Layer 7 of a small transformer language model trained on English Wikipedia (15 layers, counted from 0, width 64).
A neuron's activation on a vector x is SiLU(gate . x) times (in . x), where the dot is the dot product.
The model reads these tokens: "ing" " " "bo" "il" "ing" " water" " on" " him" "." " A" " " "ri" "ot" " " "en" "su" "ed" " in" " which" " Ver" "res" " bar" "e" "ly" " escape" "d" " with" " his" " life" "," " but" " his"

The vector x that enters this layer's MLP at each token. A number n stands for (n - 500) times 0.005.
0 "ing": 602 474 364 396 594 721 588 604 404 457 330 858 560 327 487 457 608 530 444 535 369 432 572 407 545 414 512 498 400 484 462 608 435 489 322 336 708 493 479 480 546 440 320 216 626 709 525 567 464 488 580 576 502 525 650 751 605 550 519 711 480 464 762 548
1 " ": 464 546 388 440 440 588 506 609 311 563 505 478 570 290 503 460 643 609 488 475 211 562 558 577 553 566 528 457 589 515 532 568 542 578 510 312 812 605 589 538 458 407 336 276 464 499 495 556 400 634 427 725 372 683 506 718 567 674 617 592 390 416 729 355
2 "bo": 373 665 432 475 482 715 512 616 508 332 388 336 482 331 436 398 627 377 514 633 375 471 593 626 433 540 436 371 566 659 490 627 480 577 632 263 681 543 455 569 571 395 410 468 566 521 438 507 333 384 544 650 462 563 589 718 444 661 620 569 408 367 796 390
3 "il": 519 583 363 466 581 601 355 487 449 442 510 338 448 271 467 601 635 424 409 353 488 544 630 516 657 591 542 505 656 657 348 523 429 553 509 435 673 647 491 526 426 455 393 344 533 674 403 392 413 537 579 630 509 623 565 559 329 624 406 489 545 190 899 554
4 "ing": 381 649 377 468 705 579 470 648 397 400 601 565 555 224 428 476 614 483 491 310 380 466 712 465 608 763 604 437 618 548 445 564 542 564 411 311 755 514 471 487 452 389 419 418 423 464 485 417 519 554 494 635 350 575 550 578 380 499 591 513 493 365 855 493
5 " water": 436 616 357 397 541 649 463 629 400 356 610 390 545 249 414 484 589 568 565 398 345 563 587 442 583 720 564 503 660 501 607 622 582 637 371 341 662 634 450 651 559 414 422 388 508 476 595 514 299 591 543 601 587 763 601 578 423 596 517 584 512 359 805 445
6 " on": 355 539 324 472 546 629 436 680 426 399 498 617 516 164 480 485 545 583 559 394 302 549 613 454 589 626 529 453 563 529 525 636 499 536 436 367 691 488 491 586 476 403 352 527 524 552 550 428 621 640 605 504 616 536 523 666 419 710 441 477 342 473 842 372
7 " him": 399 604 425 541 720 573 478 640 361 394 531 474 537 356 593 457 478 433 559 314 331 590 598 542 603 741 548 496 537 585 488 595 660 483 450 290 684 390 468 584 447 371 520 461 538 689 534 509 307 602 577 681 539 474 533 719 395 573 635 620 245 527 818 452
8 ".": 590 427 409 435 758 642 459 640 244 491 489 553 522 427 443 490 538 517 595 463 275 397 558 559 528 441 612 477 630 562 439 603 484 375 396 435 701 521 502 630 512 422 457 414 424 604 532 472 624 589 410 700 489 496 691 686 487 575 708 739 375 404 880 409
9 " A": 476 549 366 569 438 679 648 554 348 253 402 566 605 352 490 415 604 534 592 476 400 507 406 613 459 597 358 381 590 510 552 686 518 423 504 284 622 455 648 468 615 461 473 455 529 438 503 528 505 610 340 668 494 462 610 653 463 591 639 484 440 437 891 334
10 " ": 408 485 357 494 367 637 517 550 329 547 481 385 526 321 511 468 620 571 579 542 249 591 493 653 542 499 481 486 639 515 523 548 566 608 523 354 822 629 652 589 436 486 389 314 515 536 473 531 383 628 462 720 310 600 519 720 602 681 602 581 323 374 721 354
11 "ri": 488 589 326 533 490 672 516 536 367 317 303 392 517 237 400 533 501 374 562 543 440 544 442 526 559 442 494 395 436 704 454 720 372 585 497 310 638 465 609 609 494 481 485 525 535 419 338 510 443 384 453 630 521 607 457 757 439 571 695 470 292 316 768 411
12 "ot": 499 524 442 512 557 614 455 608 435 308 539 282 400 294 392 430 560 514 480 443 370 547 700 517 660 565 456 449 659 555 464 707 628 602 430 511 720 533 448 458 366 628 410 497 485 591 411 369 329 668 548 569 367 569 562 611 426 657 558 532 492 256 860 574
13 " ": 445 577 357 473 437 582 474 649 304 520 559 405 549 344 498 498 590 639 574 476 174 531 643 560 499 590 547 455 608 495 510 555 542 655 485 343 795 578 606 594 411 432 330 344 477 457 481 552 358 647 390 683 334 717 515 676 552 671 579 597 365 370 719 392
14 "en": 472 667 346 443 620 645 581 571 206 361 373 393 428 337 101 493 481 534 460 455 463 554 675 527 486 489 509 433 503 613 550 664 514 630 519 409 720 485 522 615 584 507 462 556 399 507 475 657 380 539 383 643 532 536 640 678 518 661 352 504 378 358 756 406
15 "su": 497 499 420 614 623 659 347 601 391 270 701 515 466 362 487 654 479 397 456 513 382 583 580 443 490 556 365 363 508 679 460 752 555 812 490 551 554 353 629 407 435 426 373 330 488 518 274 583 349 372 430 529 435 481 653 710 356 520 599 554 431 419 724 487
16 "ed": 369 614 367 568 738 773 471 677 328 475 548 491 444 339 327 528 574 467 458 326 484 457 743 533 526 646 451 345 557 623 491 517 587 501 478 353 583 511 561 413 381 405 444 449 520 515 382 565 574 606 559 637 301 358 584 545 286 483 530 584 400 434 863 552
17 " in": 366 585 336 490 656 638 453 708 402 495 522 641 574 170 458 552 584 524 576 408 342 520 579 457 581 658 477 480 584 590 523 562 537 523 399 415 635 523 593 539 465 396 350 493 446 535 470 548 645 545 501 636 584 394 523 646 380 662 448 483 350 413 874 349
18 " which": 459 519 306 440 793 531 431 673 414 517 469 687 545 326 526 509 703 406 675 399 308 447 527 563 518 597 450 396 612 681 415 647 520 481 560 422 697 587 509 639 473 480 398 571 568 743 606 496 587 610 404 603 529 439 622 687 475 427 589 616 453 339 807 509
19 " Ver": 501 542 397 461 443 630 483 709 457 426 420 308 501 333 444 508 673 458 501 587 536 568 540 551 467 621 441 511 380 637 500 616 548 541 436 488 808 508 553 535 566 443 569 513 561 600 559 628 379 579 554 624 475 559 600 593 358 425 658 467 325 295 965 468
20 "res": 548 494 406 512 675 487 533 679 448 329 536 455 522 383 450 518 616 506 449 501 338 557 559 449 488 527 543 517 573 431 630 601 594 651 500 474 699 459 517 394 650 361 502 507 598 567 454 466 328 534 438 545 415 643 491 659 293 425 644 436 348 213 973 444
21 " bar": 590 652 362 504 502 624 439 699 455 378 687 359 459 377 423 581 644 488 613 524 496 498 684 520 427 551 519 480 547 607 514 550 614 594 394 365 723 688 491 678 539 413 398 468 626 506 545 623 289 511 619 603 458 605 696 613 369 664 506 583 413 261 811 426
22 "e": 508 647 410 412 590 577 545 547 472 301 556 485 412 394 605 635 559 514 407 368 287 577 737 473 468 644 596 476 669 655 434 629 549 687 536 394 676 472 452 583 582 457 381 430 481 465 592 443 270 475 402 654 361 648 495 626 258 604 558 514 402 250 820 520
23 "ly": 491 545 421 381 800 595 390 548 399 413 387 562 639 396 534 535 669 528 539 370 511 410 573 489 544 812 623 515 536 702 395 577 577 497 473 372 639 452 568 627 508 369 477 510 518 534 469 401 483 467 450 613 339 563 509 571 393 552 654 599 387 337 971 500
24 " escape": 475 565 305 509 600 589 463 663 396 502 585 419 565 210 490 543 582 423 678 358 383 565 598 489 549 736 613 479 639 605 555 620 516 539 357 325 611 686 530 618 416 397 445 440 542 615 515 536 328 491 620 580 473 568 591 606 356 592 521 683 302 416 808 467
25 "d": 413 667 374 521 646 654 329 671 352 508 641 644 532 322 472 551 535 432 591 262 344 472 663 385 502 757 552 439 587 626 443 568 554 416 450 356 468 498 582 543 470 342 335 531 453 526 441 516 475 560 605 665 459 555 598 598 316 626 626 661 313 382 807 494
26 " with": 485 543 372 512 672 590 476 589 438 435 585 726 494 228 502 468 551 515 669 391 261 489 642 445 526 595 582 471 504 578 480 689 520 479 519 329 613 565 564 555 481 444 398 560 504 588 428 419 665 628 583 608 402 459 522 621 386 581 593 515 363 407 924 425
27 " his": 329 689 377 467 705 645 710 715 318 368 515 581 500 199 549 490 632 417 636 649 451 528 577 445 475 570 697 513 419 555 584 589 640 436 527 295 572 475 506 535 507 425 445 496 462 439 515 508 474 586 384 667 425 436 481 620 474 583 556 650 376 480 779 452
28 " life": 370 544 262 491 697 542 600 607 406 463 427 422 619 371 507 521 505 492 581 389 452 568 678 552 691 744 599 480 659 546 576 645 575 439 472 301 771 595 508 657 482 446 501 309 562 520 585 518 340 461 513 615 407 579 610 626 433 563 657 599 317 349 811 472
29 ",": 430 450 301 484 784 612 574 688 514 500 456 604 569 334 465 540 672 545 553 453 293 571 593 582 564 503 463 528 547 579 434 609 550 365 496 371 713 591 557 559 593 414 382 653 523 540 493 606 579 657 495 649 441 498 532 694 540 575 658 804 346 448 817 488
30 " but": 515 559 241 522 783 662 512 722 438 485 387 582 376 319 406 611 571 407 525 320 392 481 398 589 582 550 522 385 486 560 455 677 531 391 530 482 677 572 518 658 543 361 450 644 506 606 582 402 456 653 377 569 410 407 518 690 435 583 666 633 320 379 768 527
31 " his": 382 679 305 446 696 715 714 710 316 362 501 598 474 204 542 481 634 383 601 598 456 467 527 494 507 606 632 501 465 573 569 546 685 411 571 301 596 458 536 532 541 434 442 527 423 433 545 487 446 571 326 651 442 449 515 610 489 598 573 660 364 510 729 445

Each question shows the input weights of one neuron of the MLP. A number n stands for (n - 500) times 0.0022.

n17 gate: 459 307 438 430 382 438 711 570 485 561 483 618 536 459 699 399 455 604 643 434 373 288 579 674 592 217 472 410 597 483 567 463 309 667 595 548 562 336 479 341 497 429 605 478 381 686 775 536 415 589 393 515 479 342 409 678 321 384 438 578 381 652 554 661
n17 in: 560 572 311 651 505 602 482 636 386 599 319 495 411 529 677 485 695 715 584 636 471 419 604 602 289 571 537 324 526 479 598 376 355 426 696 551 551 561 397 478 665 692 543 485 478 437 515 392 586 378 511 264 274 541 507 429 479 361 522 759 352 526 613 542
On which three tokens does it fire most, strongest first? 18 " which", 8 ".", 0 "ing"

n46 gate: 488 431 349 235 305 678 397 382 487 613 542 599 367 454 567 509 304 443 301 566 441 471 766 522 456 507 562 428 394 507 537 609 448 381 263 558 401 473 753 444 505 567 539 657 360 492 610 488 643 299 812 432 422 409 433 692 347 780 438 437 482 677 377 475
n46 in: 485 629 350 393 562 214 273 525 383 552 366 436 573 446 506 665 525 315 641 432 605 497 520 624 485 622 475 553 429 578 289 661 476 523 594 497 571 722 521 637 582 520 482 548 533 503 400 489 544 595 553 515 709 582 500 440 560 432 459 363 349 445 402 547
On which three tokens does it fire most, strongest first? 6 " on", 25 "d", 17 " in"

n154 gate: 276 407 589 441 531 673 607 627 361 348 419 482 485 437 616 445 519 670 629 392 852 376 598 472 689 554 607 469 373 434 685 485 385 400 749 500 361 235 620 408 382 627 511 464 222 714 535 490 438 583 514 647 593 404 213 262 494 571 585 489 404 414 506 471
n154 in: 431 724 589 445 408 481 578 482 419 428 615 540 726 674 429 539 467 333 447 557 250 431 365 419 291 498 645 358 489 373 626 682 574 477 547 398 439 666 413 229 489 416 347 402 502 359 552 556 274 485 569 546 589 518 326 578 449 397 445 485 509 425 403 486
On which token does it fire most, and how strongly? 27 " his", at about 1.8

n34 gate: 456 468 458 221 536 580 550 375 301 362 483 741 474 424 283 533 421 486 723 468 550 572 574 478 505 635 345 510 554 618 326 560 539 413 542 481 446 348 756 453 411 588 473 479 516 505 434 465 575 672 473 489 373 397 433 412 419 368 235 349 457 549 460 647
n34 in: 562 398 496 606 669 492 467 532 487 463 417 421 494 531 621 696 593 542 310 654 499 342 506 560 617 471 622 633 498 565 464 567 485 258 543 514 354 374 662 551 333 538 383 634 668 469 604 481 592 564 453 500 504 587 765 166 306 574 585 376 472 433 460 353
On which token does it fire most? 23 "ly"

n73 gate: 347 409 464 421 450 557 398 444 535 452 479 613 579 497 490 554 484 566 509 436 553 655 587 398 369 509 487 574 489 651 599 414 389 527 395 436 253 429 730 514 322 669 523 571 208 562 461 487 554 479 405 531 601 376 614 629 695 584 518 420 409 605 452 629
n73 in: 566 479 620 539 703 531 593 577 406 657 513 431 589 500 483 390 632 567 676 510 470 420 487 585 401 423 510 408 481 587 267 418 448 453 563 436 678 428 418 419 430 376 600 422 807 477 471 528 427 390 488 463 471 544 322 450 425 498 338 412 558 445 422 580
On which token does it fire most? 5 " water"

n101 gate: 495 530 539 455 455 409 662 441 486 554 496 473 620 586 529 688 449 552 416 459 404 609 446 541 447 500 676 682 340 454 543 406 568 743 371 571 548 589 529 439 423 557 615 481 498 560 528 356 639 572 480 724 459 479 477 518 605 482 283 622 550 430 799 609
n101 in: 473 466 581 458 513 498 434 432 462 456 519 521 539 696 426 626 539 479 653 430 565 606 595 612 461 343 585 597 279 598 321 441 464 674 547 491 474 501 437 509 425 518 392 287 606 592 621 348 566 497 571 474 563 457 525 579 529 592 486 704 613 346 708 596
Its two highest activations, in order, are on tokens 3 "il", 0 "ing"

n134 gate: 622 522 546 367 405 526 456 328 540 469 694 593 638 665 551 511 649 414 340 450 613 343 487 408 773 405 568 629 560 610 553 501 487 462 596 794 613 773 679 431 527 528 451 411 427 491 477 365 361 577 308 414 182 326 489 682 429 318 265 678 438 705 502 607
n134 in: 315 574 625 626 582 374 360 539 574 538 547 449 478 634 501 135 499 588 357 585 460 474 652 561 442 436 567 348 692 664 497 500 402 410 306 505 432 517 604 435 577 630 284 462 567 451 463 603 601 483 536 465 653 601 485 380 467 635 633 535 743 414 613 610
On which three tokens does it fire most, strongest first? 31 " his", 27 " his", 7 " him"

n136 gate: 541 578 334 543 532 325 642 399 486 258 691 396 448 692 545 604 426 651 492 616 410 433 571 497 580 631 641 380 427 595 324 519 531 438 324 357 283 510 556 539 436 356 495 432 513 441 482 509 441 543 398 418 454 479 564 354 590 427 689 233 548 406 550 518
n136 in: 605 494 332 451 632 411 450 585 437 516 551 428 407 481 508 501 442 635 340 411 416 614 384 494 341 517 638 437 496 623 353 391 550 509 337 462 498 357 597 605 439 504 402 534 437 640 420 564 714 435 574 479 536 626 552 528 532 421 351 760 491 637 545 565
On which three tokens does it fire most, strongest first? 23 "ly", 15 "su", 4 "ing"

n48 gate: 350 472 443 346 415 183 584 423 387 304 478 657 543 638 717 317 135 653 739 407 418 427 445 645 552 654 417 301 338 438 472 357 650 404 610 613 603 464 291 763 351 343 500 614 561 434 440 506 287 614 292 691 480 409 511 568 594 339 567 410 501 658 526 449
n48 in: 513 578 518 288 390 440 402 441 762 501 538 553 460 489 425 627 456 423 481 387 530 645 725 456 563 526 470 651 554 352 314 538 627 405 557 412 740 512 379 376 519 749 522 527 385 642 542 604 619 523 480 449 389 328 264 564 453 625 555 481 535 479 572 585
On which token does it fire most? 7 " him"

n98 gate: 471 491 437 501 345 437 533 328 317 585 339 528 482 527 428 480 569 534 468 545 521 536 358 355 661 486 619 506 434 507 542 619 554 464 386 620 521 398 712 460 453 597 529 485 306 329 463 397 578 472 448 433 191 621 570 586 489 483 680 507 475 537 407 649
n98 in: 710 451 576 547 480 556 527 480 560 403 642 382 371 504 463 472 513 319 519 381 609 515 577 576 324 485 335 468 534 473 486 486 504 516 475 474 441 550 444 520 742 514 448 453 683 663 380 422 379 553 586 549 570 407 383 581 447 548 296 606 612 665 452 512
On which token does it fire most? 17 " in"

n84 gate: 466 439 369 485 728 640 459 470 627 634 376 313 465 696 680 444 678 446 596 651 404 555 532 616 565 585 563 576 619 326 466 416 544 554 712 536 357 522 487 533 305 564 339 514 553 544 518 496 480 535 308 356 598 411 328 661 514 386 375 451 377 339 509 607
n84 in: 327 369 722 481 629 536 481 523 529 680 504 484 562 588 558 401 433 559 446 547 273 582 556 460 549 419 609 423 494 469 564 498 537 606 575 370 426 479 634 237 422 522 485 531 550 591 546 518 617 488 390 336 496 521 465 516 449 611 545 513 640 693 633 494
On which token does it fire most? 21 " bar"

n153 gate: 490 516 563 469 671 785 743 553 627 518 327 436 392 429 411 292 415 670 435 466 521 426 471 328 467 447 425 182 540 268 482 488 639 531 483 401 496 463 600 434 334 707 427 507 652 400 419 552 687 455 355 445 652 384 657 371 437 590 462 314 410 767 505 648
n153 in: 497 513 634 463 619 437 531 439 672 324 436 480 427 549 467 633 603 399 431 415 627 312 576 494 497 379 577 399 526 441 348 536 361 583 450 388 612 420 495 487 461 547 638 488 540 448 578 523 687 585 498 291 584 498 644 528 399 333 467 405 510 510 678 490
On which token does it fire most? 16 "ed"

n59 gate: 524 497 647 585 317 396 433 442 634 363 613 444 473 561 402 770 517 396 601 453 541 593 399 502 664 486 520 391 503 545 625 659 125 550 717 450 464 467 355 386 378 632 512 385 471 535 400 364 826 501 509 453 337 522 397 490 549 635 524 530 711 501 456 498
n59 in: 525 455 411 541 463 593 428 530 463 544 364 314 439 538 717 341 691 438 486 507 287 216 451 452 512 589 641 427 665 416 544 537 543 402 546 594 604 322 664 381 502 365 220 631 552 552 495 520 404 422 526 335 495 418 654 346 401 325 604 618 335 597 599 587
On which token does it fire most, and how strongly? 14 "en", at about 0.24

n170 gate: 422 729 599 419 480 411 625 537 593 555 477 414 521 494 468 669 328 571 505 402 509 344 446 478 539 600 430 678 263 473 471 373 545 626 477 542 431 469 477 462 423 559 443 557 524 453 430 453 286 573 506 484 440 426 526 624 545 310 577 642 367 560 568 379
n170 in: 524 566 529 411 390 586 510 471 470 432 414 441 300 436 512 590 571 585 594 487 458 514 625 540 375 480 524 481 538 342 586 477 528 468 323 539 539 238 596 564 524 490 405 540 422 584 426 504 548 687 498 502 482 403 543 833 384 424 509 462 525 527 415 659
On which token does it fire most? 7 " him"

n2 gate: 464 536 513 484 539 278 603 413 474 283 707 603 512 600 364 478 743 480 640 343 475 665 438 315 430 439 422 304 417 532 479 380 659 555 594 479 705 655 489 602 534 418 627 685 401 321 367 417 678 344 751 431 610 472 556 568 569 662 524 524 493 560 373 601
n2 in: 339 290 615 513 492 501 506 615 328 681 534 637 425 530 655 496 534 637 475 523 585 520 328 440 634 448 568 501 644 452 469 356 343 549 602 515 371 359 512 737 423 461 702 272 556 659 484 701 378 464 143 456 486 487 638 606 561 422 442 510 615 612 697 459
On which token does it fire most? 12 "ot"

n9 gate: 524 508 317 407 571 463 431 489 542 494 535 433 585 292 395 574 370 522 431 651 466 510 652 546 530 475 337 364 521 523 388 506 551 491 505 427 289 457 379 663 411 293 645 594 492 457 477 690 310 309 551 623 528 511 596 440 712 408 593 647 445 424 278 449
n9 in: 499 531 683 454 406 418 411 649 442 474 446 436 363 548 582 576 600 408 571 616 406 445 628 352 522 418 595 385 544 541 439 642 381 600 592 478 459 615 565 497 237 485 275 479 476 584 434 520 421 313 438 691 545 441 545 372 608 280 544 459 634 563 433 398
Its two highest activations, in order, are on tokens 15 "su", 2 "bo"

n188 gate: 548 555 871 570 412 409 447 347 599 239 398 591 644 455 472 756 711 691 457 414 695 686 729 415 650 413 555 684 312 233 470 601 298 527 586 621 683 676 497 476 330 525 564 549 525 354 490 595 466 549 421 473 541 255 373 488 422 716 567 548 642 346 439 334
n188 in: 359 462 678 685 655 565 404 645 313 487 561 603 670 623 519 535 691 469 607 368 650 374 374 328 493 449 428 594 410 496 586 639 369 440 563 524 531 532 342 547 616 532 572 484 504 441 612 427 437 465 560 609 476 637 405 512 404 328 642 643 567 493 407 557
On which token does it fire most, and how strongly? 10 " ", at about 0.36

n70 gate: 445 402 459 705 431 334 681 414 386 528 595 617 581 472 451 280 641 772 610 368 270 396 486 515 489 525 540 555 638 316 635 393 617 619 439 296 449 315 698 326 590 574 379 615 447 472 441 664 444 474 486 378 413 303 206 573 582 495 441 348 432 602 465 232
n70 in: 417 634 317 622 299 479 721 448 473 385 344 536 583 543 372 361 667 571 520 511 549 549 343 543 385 597 505 232 567 453 621 365 487 582 730 544 547 556 500 460 579 374 432 603 557 502 345 548 481 557 520 504 434 359 447 706 282 353 412 642 563 429 266 343
Its two highest activations, in order, are on tokens 9 " A", 10 " "

n22 gate: 449 468 665 608 523 699 676 427 571 543 285 451 373 397 433 608 392 673 478 526 312 455 410 473 648 522 328 576 387 474 571 380 557 376 539 319 550 427 549 390 407 365 620 536 778 513 282 552 422 397 546 556 448 254 574 510 528 617 514 652 506 522 457 778
n22 in: 495 537 566 519 585 331 532 398 585 674 443 488 462 398 534 426 667 481 568 547 471 637 688 495 594 398 429 509 538 498 374 430 253 346 478 602 534 513 533 442 612 677 428 418 533 504 406 402 678 536 472 521 426 515 752 398 551 518 641 562 345 444 611 608
On which token does it fire most? 29 ","

n151 gate: 539 389 424 422 543 494 561 438 484 473 504 624 579 422 578 497 688 546 563 403 497 504 529 630 172 445 406 370 521 478 555 524 432 629 464 588 730 574 411 557 515 614 577 300 593 393 439 637 595 387 394 596 575 527 556 570 479 367 394 338 467 584 475 862
n151 in: 460 686 525 388 655 458 642 253 507 529 297 517 412 557 555 475 532 397 707 403 684 442 578 430 511 381 505 298 437 449 509 409 580 548 547 535 408 615 352 583 447 674 561 218 401 588 518 679 531 645 499 539 765 509 456 577 451 479 614 593 639 459 578 227
On which token does it fire most? 0 "ing"

n131 gate: 643 424 588 413 368 594 487 449 561 628 461 525 657 384 583 454 266 581 463 502 525 371 517 493 480 518 341 481 653 604 491 438 471 558 568 514 386 471 542 642 467 548 486 637 641 425 749 486 540 524 502 497 481 673 439 406 661 547 601 546 622 440 384 406
n131 in: 534 504 327 468 526 513 615 537 268 454 313 490 559 462 535 554 641 449 526 352 502 501 562 549 374 441 463 591 529 532 427 611 447 416 618 622 592 435 466 384 541 367 500 557 319 671 315 528 631 413 586 382 375 268 426 568 583 410 447 530 549 732 260 525
On which token does it fire most, and how strongly? 21 " bar", at about 0.68

n114 gate: 529 386 414 591 533 724 630 428 468 611 601 576 332 471 426 611 279 454 496 535 277 435 378 532 510 548 532 471 474 534 456 481 616 416 228 618 518 326 598 720 412 538 497 509 551 446 567 488 465 383 488 505 548 517 470 363 417 439 649 568 491 633 335 472
n114 in: 576 639 575 516 572 578 280 510 567 592 524 657 326 609 494 373 589 534 479 520 636 485 596 509 356 333 493 715 559 767 694 427 436 512 303 618 517 484 547 399 405 418 673 584 576 305 459 353 424 480 459 677 295 518 435 472 451 666 538 541 538 583 774 504
On which token does it fire most? 8 "."

n50 gate: 594 421 535 493 382 618 441 420 382 607 398 595 416 325 561 587 660 448 542 690 373 639 448 384 451 582 299 435 467 427 461 647 348 338 488 566 286 385 357 349 472 579 352 513 492 426 413 506 604 384 334 660 498 415 381 504 571 299 484 563 772 440 401 587
n50 in: 459 638 556 328 409 297 424 617 516 644 548 766 614 613 457 490 642 470 495 439 603 465 408 525 542 549 501 497 326 524 588 664 585 505 277 491 652 550 373 492 485 596 452 689 553 672 624 402 477 481 405 534 545 663 335 523 469 374 438 350 543 514 384 434
On which token does it fire most? 16 "ed"

n32 gate: 301 541 551 545 295 504 575 347 576 439 392 548 432 549 543 540 581 384 451 434 529 397 340 649 360 576 376 520 443 528 430 223 642 582 508 444 395 507 484 540 499 605 485 577 434 685 454 517 414 458 564 313 427 407 552 455 447 461 512 529 419 563 536 498
n32 in: 420 361 495 605 412 579 411 520 513 479 535 339 516 576 373 561 550 486 330 665 539 617 384 629 393 625 509 520 579 618 637 351 537 685 250 518 481 476 465 570 557 486 442 606 592 565 479 391 553 461 525 636 585 570 537 468 504 423 493 640 463 560 591 473
On which token does it fire most? 26 " with"

n27 gate: 357 418 540 400 347 318 506 539 443 386 426 559 420 676 311 569 411 484 562 364 503 637 532 492 520 548 616 568 578 203 576 520 567 482 691 567 507 447 587 615 621 394 539 470 447 417 361 413 604 529 510 491 570 447 429 534 373 503 522 561 561 591 456 404
n27 in: 359 528 556 348 512 537 763 742 412 697 512 581 518 452 491 595 472 477 554 246 766 507 246 481 422 525 389 457 547 603 471 607 513 605 724 645 218 543 618 532 554 514 306 530 492 564 614 596 673 532 574 489 342 329 378 712 645 489 346 649 733 475 527 452
On which token does it fire most, and how strongly? 12 "ot", at about 0.46

n104 gate: 454 514 548 214 439 495 417 564 420 601 767 464 596 389 478 570 578 396 545 591 697 464 431 245 643 579 442 458 545 462 577 333 692 362 657 729 627 607 551 511 443 432 489 455 395 504 620 386 568 508 543 356 473 379 254 377 519 567 359 735 388 365 595 470
n104 in: 671 473 466 486 459 448 618 487 547 670 361 314 408 422 502 520 665 595 558 641 435 461 612 567 687 592 488 581 493 641 362 461 569 640 500 259 568 643 518 472 400 556 710 563 582 533 603 395 529 476 637 480 565 637 534 379 348 254 333 448 591 486 412 467
On which token does it fire most, and how strongly? 3 "il", at about 1

n30 gate: 391 465 592 460 437 275 470 399 529 586 317 673 525 396 572 528 483 538 453 529 542 361 696 581 506 443 414 512 333 390 453 490 484 65 642 535 648 329 468 400 279 703 541 691 447 179 339 856 536 514 555 129 583 431 289 555 657 541 595 474 532 573 811 629
n30 in: 489 417 469 458 536 611 573 319 639 400 579 355 464 357 293 416 349 590 449 282 728 716 378 405 444 658 795 425 432 606 502 402 608 687 450 558 378 396 603 566 544 475 386 462 481 438 364 629 552 530 476 716 569 493 383 572 590 445 429 649 520 520 441 534
Its two highest activations, in order, are on tokens 18 " which", 8 "."

n158 gate: 277 342 305 532 546 640 396 336 575 689 524 504 319 404 731 431 677 566 631 747 515 443 763 637 596 415 662 537 481 293 387 376 706 431 422 461 288 557 566 578 558 464 407 684 486 407 449 375 425 302 306 381 653 581 306 435 635 327 307 462 436 603 620 431
n158 in: 473 587 586 601 828 498 500 348 458 358 273 639 332 496 486 789 409 483 523 853 395 460 708 641 474 370 537 735 364 565 396 551 344 487 493 401 507 375 503 376 197 534 631 415 571 742 518 425 479 453 419 402 510 474 724 526 445 485 525 612 474 406 439 494
On which token does it fire most? 27 " his"

n89 gate: 392 432 563 502 453 331 360 598 602 404 573 481 532 408 536 498 242 513 545 522 584 536 239 346 479 548 557 540 517 714 460 438 497 559 545 400 418 477 457 549 666 491 341 601 445 438 636 257 581 407 287 607 568 472 453 359 552 528 448 342 646 540 460 514
n89 in: 501 480 478 489 301 482 617 521 474 391 487 552 454 492 570 545 664 542 641 425 337 528 575 632 596 295 537 585 570 314 443 423 447 662 672 462 339 516 354 579 338 578 698 542 618 716 578 425 545 570 621 622 507 593 510 460 392 321 473 425 552 402 458 252
On which token does it fire most? 15 "su"

n10 gate: 543 506 582 473 266 481 459 314 306 475 521 590 540 627 561 603 405 297 355 645 500 579 629 257 461 407 467 509 626 496 626 575 366 514 620 573 617 619 566 532 381 547 433 584 437 507 575 718 582 574 584 594 501 458 274 782 567 525 458 605 412 512 398 590
n10 in: 684 361 417 674 396 456 501 453 548 370 485 414 347 495 480 691 701 614 594 577 281 449 621 482 487 434 249 560 472 556 502 496 254 349 485 566 556 410 650 551 488 489 447 503 662 412 599 548 495 404 346 433 433 530 672 500 619 636 506 534 557 478 619 559
On which token does it fire most? 10 " "

n39 gate: 306 568 311 576 640 340 686 660 433 721 415 467 646 741 715 410 515 495 676 604 420 394 667 403 531 589 484 432 599 544 352 381 422 342 518 525 371 486 737 377 565 593 385 503 503 356 238 437 569 722 651 378 445 554 568 467 659 551 423 484 438 283 580 466
n39 in: 294 690 492 609 508 694 648 410 478 619 610 447 669 583 443 527 499 471 609 506 294 685 503 531 704 324 429 784 407 581 387 396 384 580 492 681 446 633 757 480 575 455 291 561 511 478 366 437 708 572 579 654 473 645 560 361 445 494 460 672 708 430 481 386
Its two highest activations, in order, are on tokens 29 ",", 25 "d"

n41 gate: 604 516 526 398 534 556 435 609 619 625 424 538 436 502 544 675 620 514 297 575 431 477 490 512 329 466 621 440 378 357 434 391 487 669 239 462 369 520 596 442 448 466 522 443 612 447 333 439 470 449 575 377 710 626 608 728 685 524 500 683 492 538 432 581
n41 in: 485 461 393 518 561 489 368 519 540 586 388 529 495 384 656 659 586 513 497 572 401 442 521 513 402 591 534 569 606 499 342 472 508 665 323 653 530 629 412 491 649 364 505 457 559 527 336 401 603 560 606 310 676 602 541 623 773 606 408 572 357 528 291 621
On which token does it fire most, and how strongly? 0 "ing", at about 3

n45 gate: 530 531 428 742 503 439 435 346 605 728 374 449 533 572 573 468 667 498 450 460 485 466 737 566 606 544 546 476 585 556 578 528 536 388 356 491 538 444 741 396 693 397 453 622 361 488 595 407 507 348 374 614 337 518 514 510 616 418 483 548 544 738 521 633
n45 in: 460 228 392 676 540 313 624 511 550 641 549 468 587 460 394 705 498 557 580 470 423 578 423 461 696 412 527 479 407 389 381 430 676 401 461 457 425 559 487 536 435 649 561 530 459 449 647 384 526 718 537 768 493 439 588 356 711 564 557 457 512 489 557 589
On which token does it fire most? 29 ","

n124 gate: 508 371 461 545 513 611 630 498 464 486 327 534 526 536 528 493 513 787 430 507 457 189 624 597 465 540 563 299 441 422 573 336 486 606 402 614 423 531 517 516 509 378 377 441 362 526 499 494 552 570 521 535 525 457 364 407 458 424 552 544 297 316 593 534
n124 in: 464 421 400 513 504 440 597 603 201 631 368 494 450 640 531 536 478 633 636 504 482 430 493 500 358 674 478 348 527 508 594 471 571 667 256 435 435 478 397 436 433 489 448 531 614 521 616 321 499 601 645 542 529 500 476 473 504 490 487 567 457 468 601 629
On which token does it fire most, and how strongly? 16 "ed", at about 2

n182 gate: 390 414 661 653 353 717 536 513 515 492 418 578 450 562 536 470 410 275 535 429 667 548 480 570 260 583 469 459 600 585 411 419 481 448 668 367 466 510 357 732 607 671 448 367 290 441 211 648 475 449 610 475 631 430 416 479 715 342 663 673 369 816 484 631
n182 in: 519 507 453 703 496 382 527 705 646 328 448 629 395 451 411 425 594 422 382 269 373 541 737 580 341 395 509 519 437 422 549 414 522 612 733 426 521 452 606 608 550 569 451 404 379 497 617 681 376 567 541 249 548 480 405 490 495 504 316 403 429 531 702 473
On which token does it fire most? 2 "bo"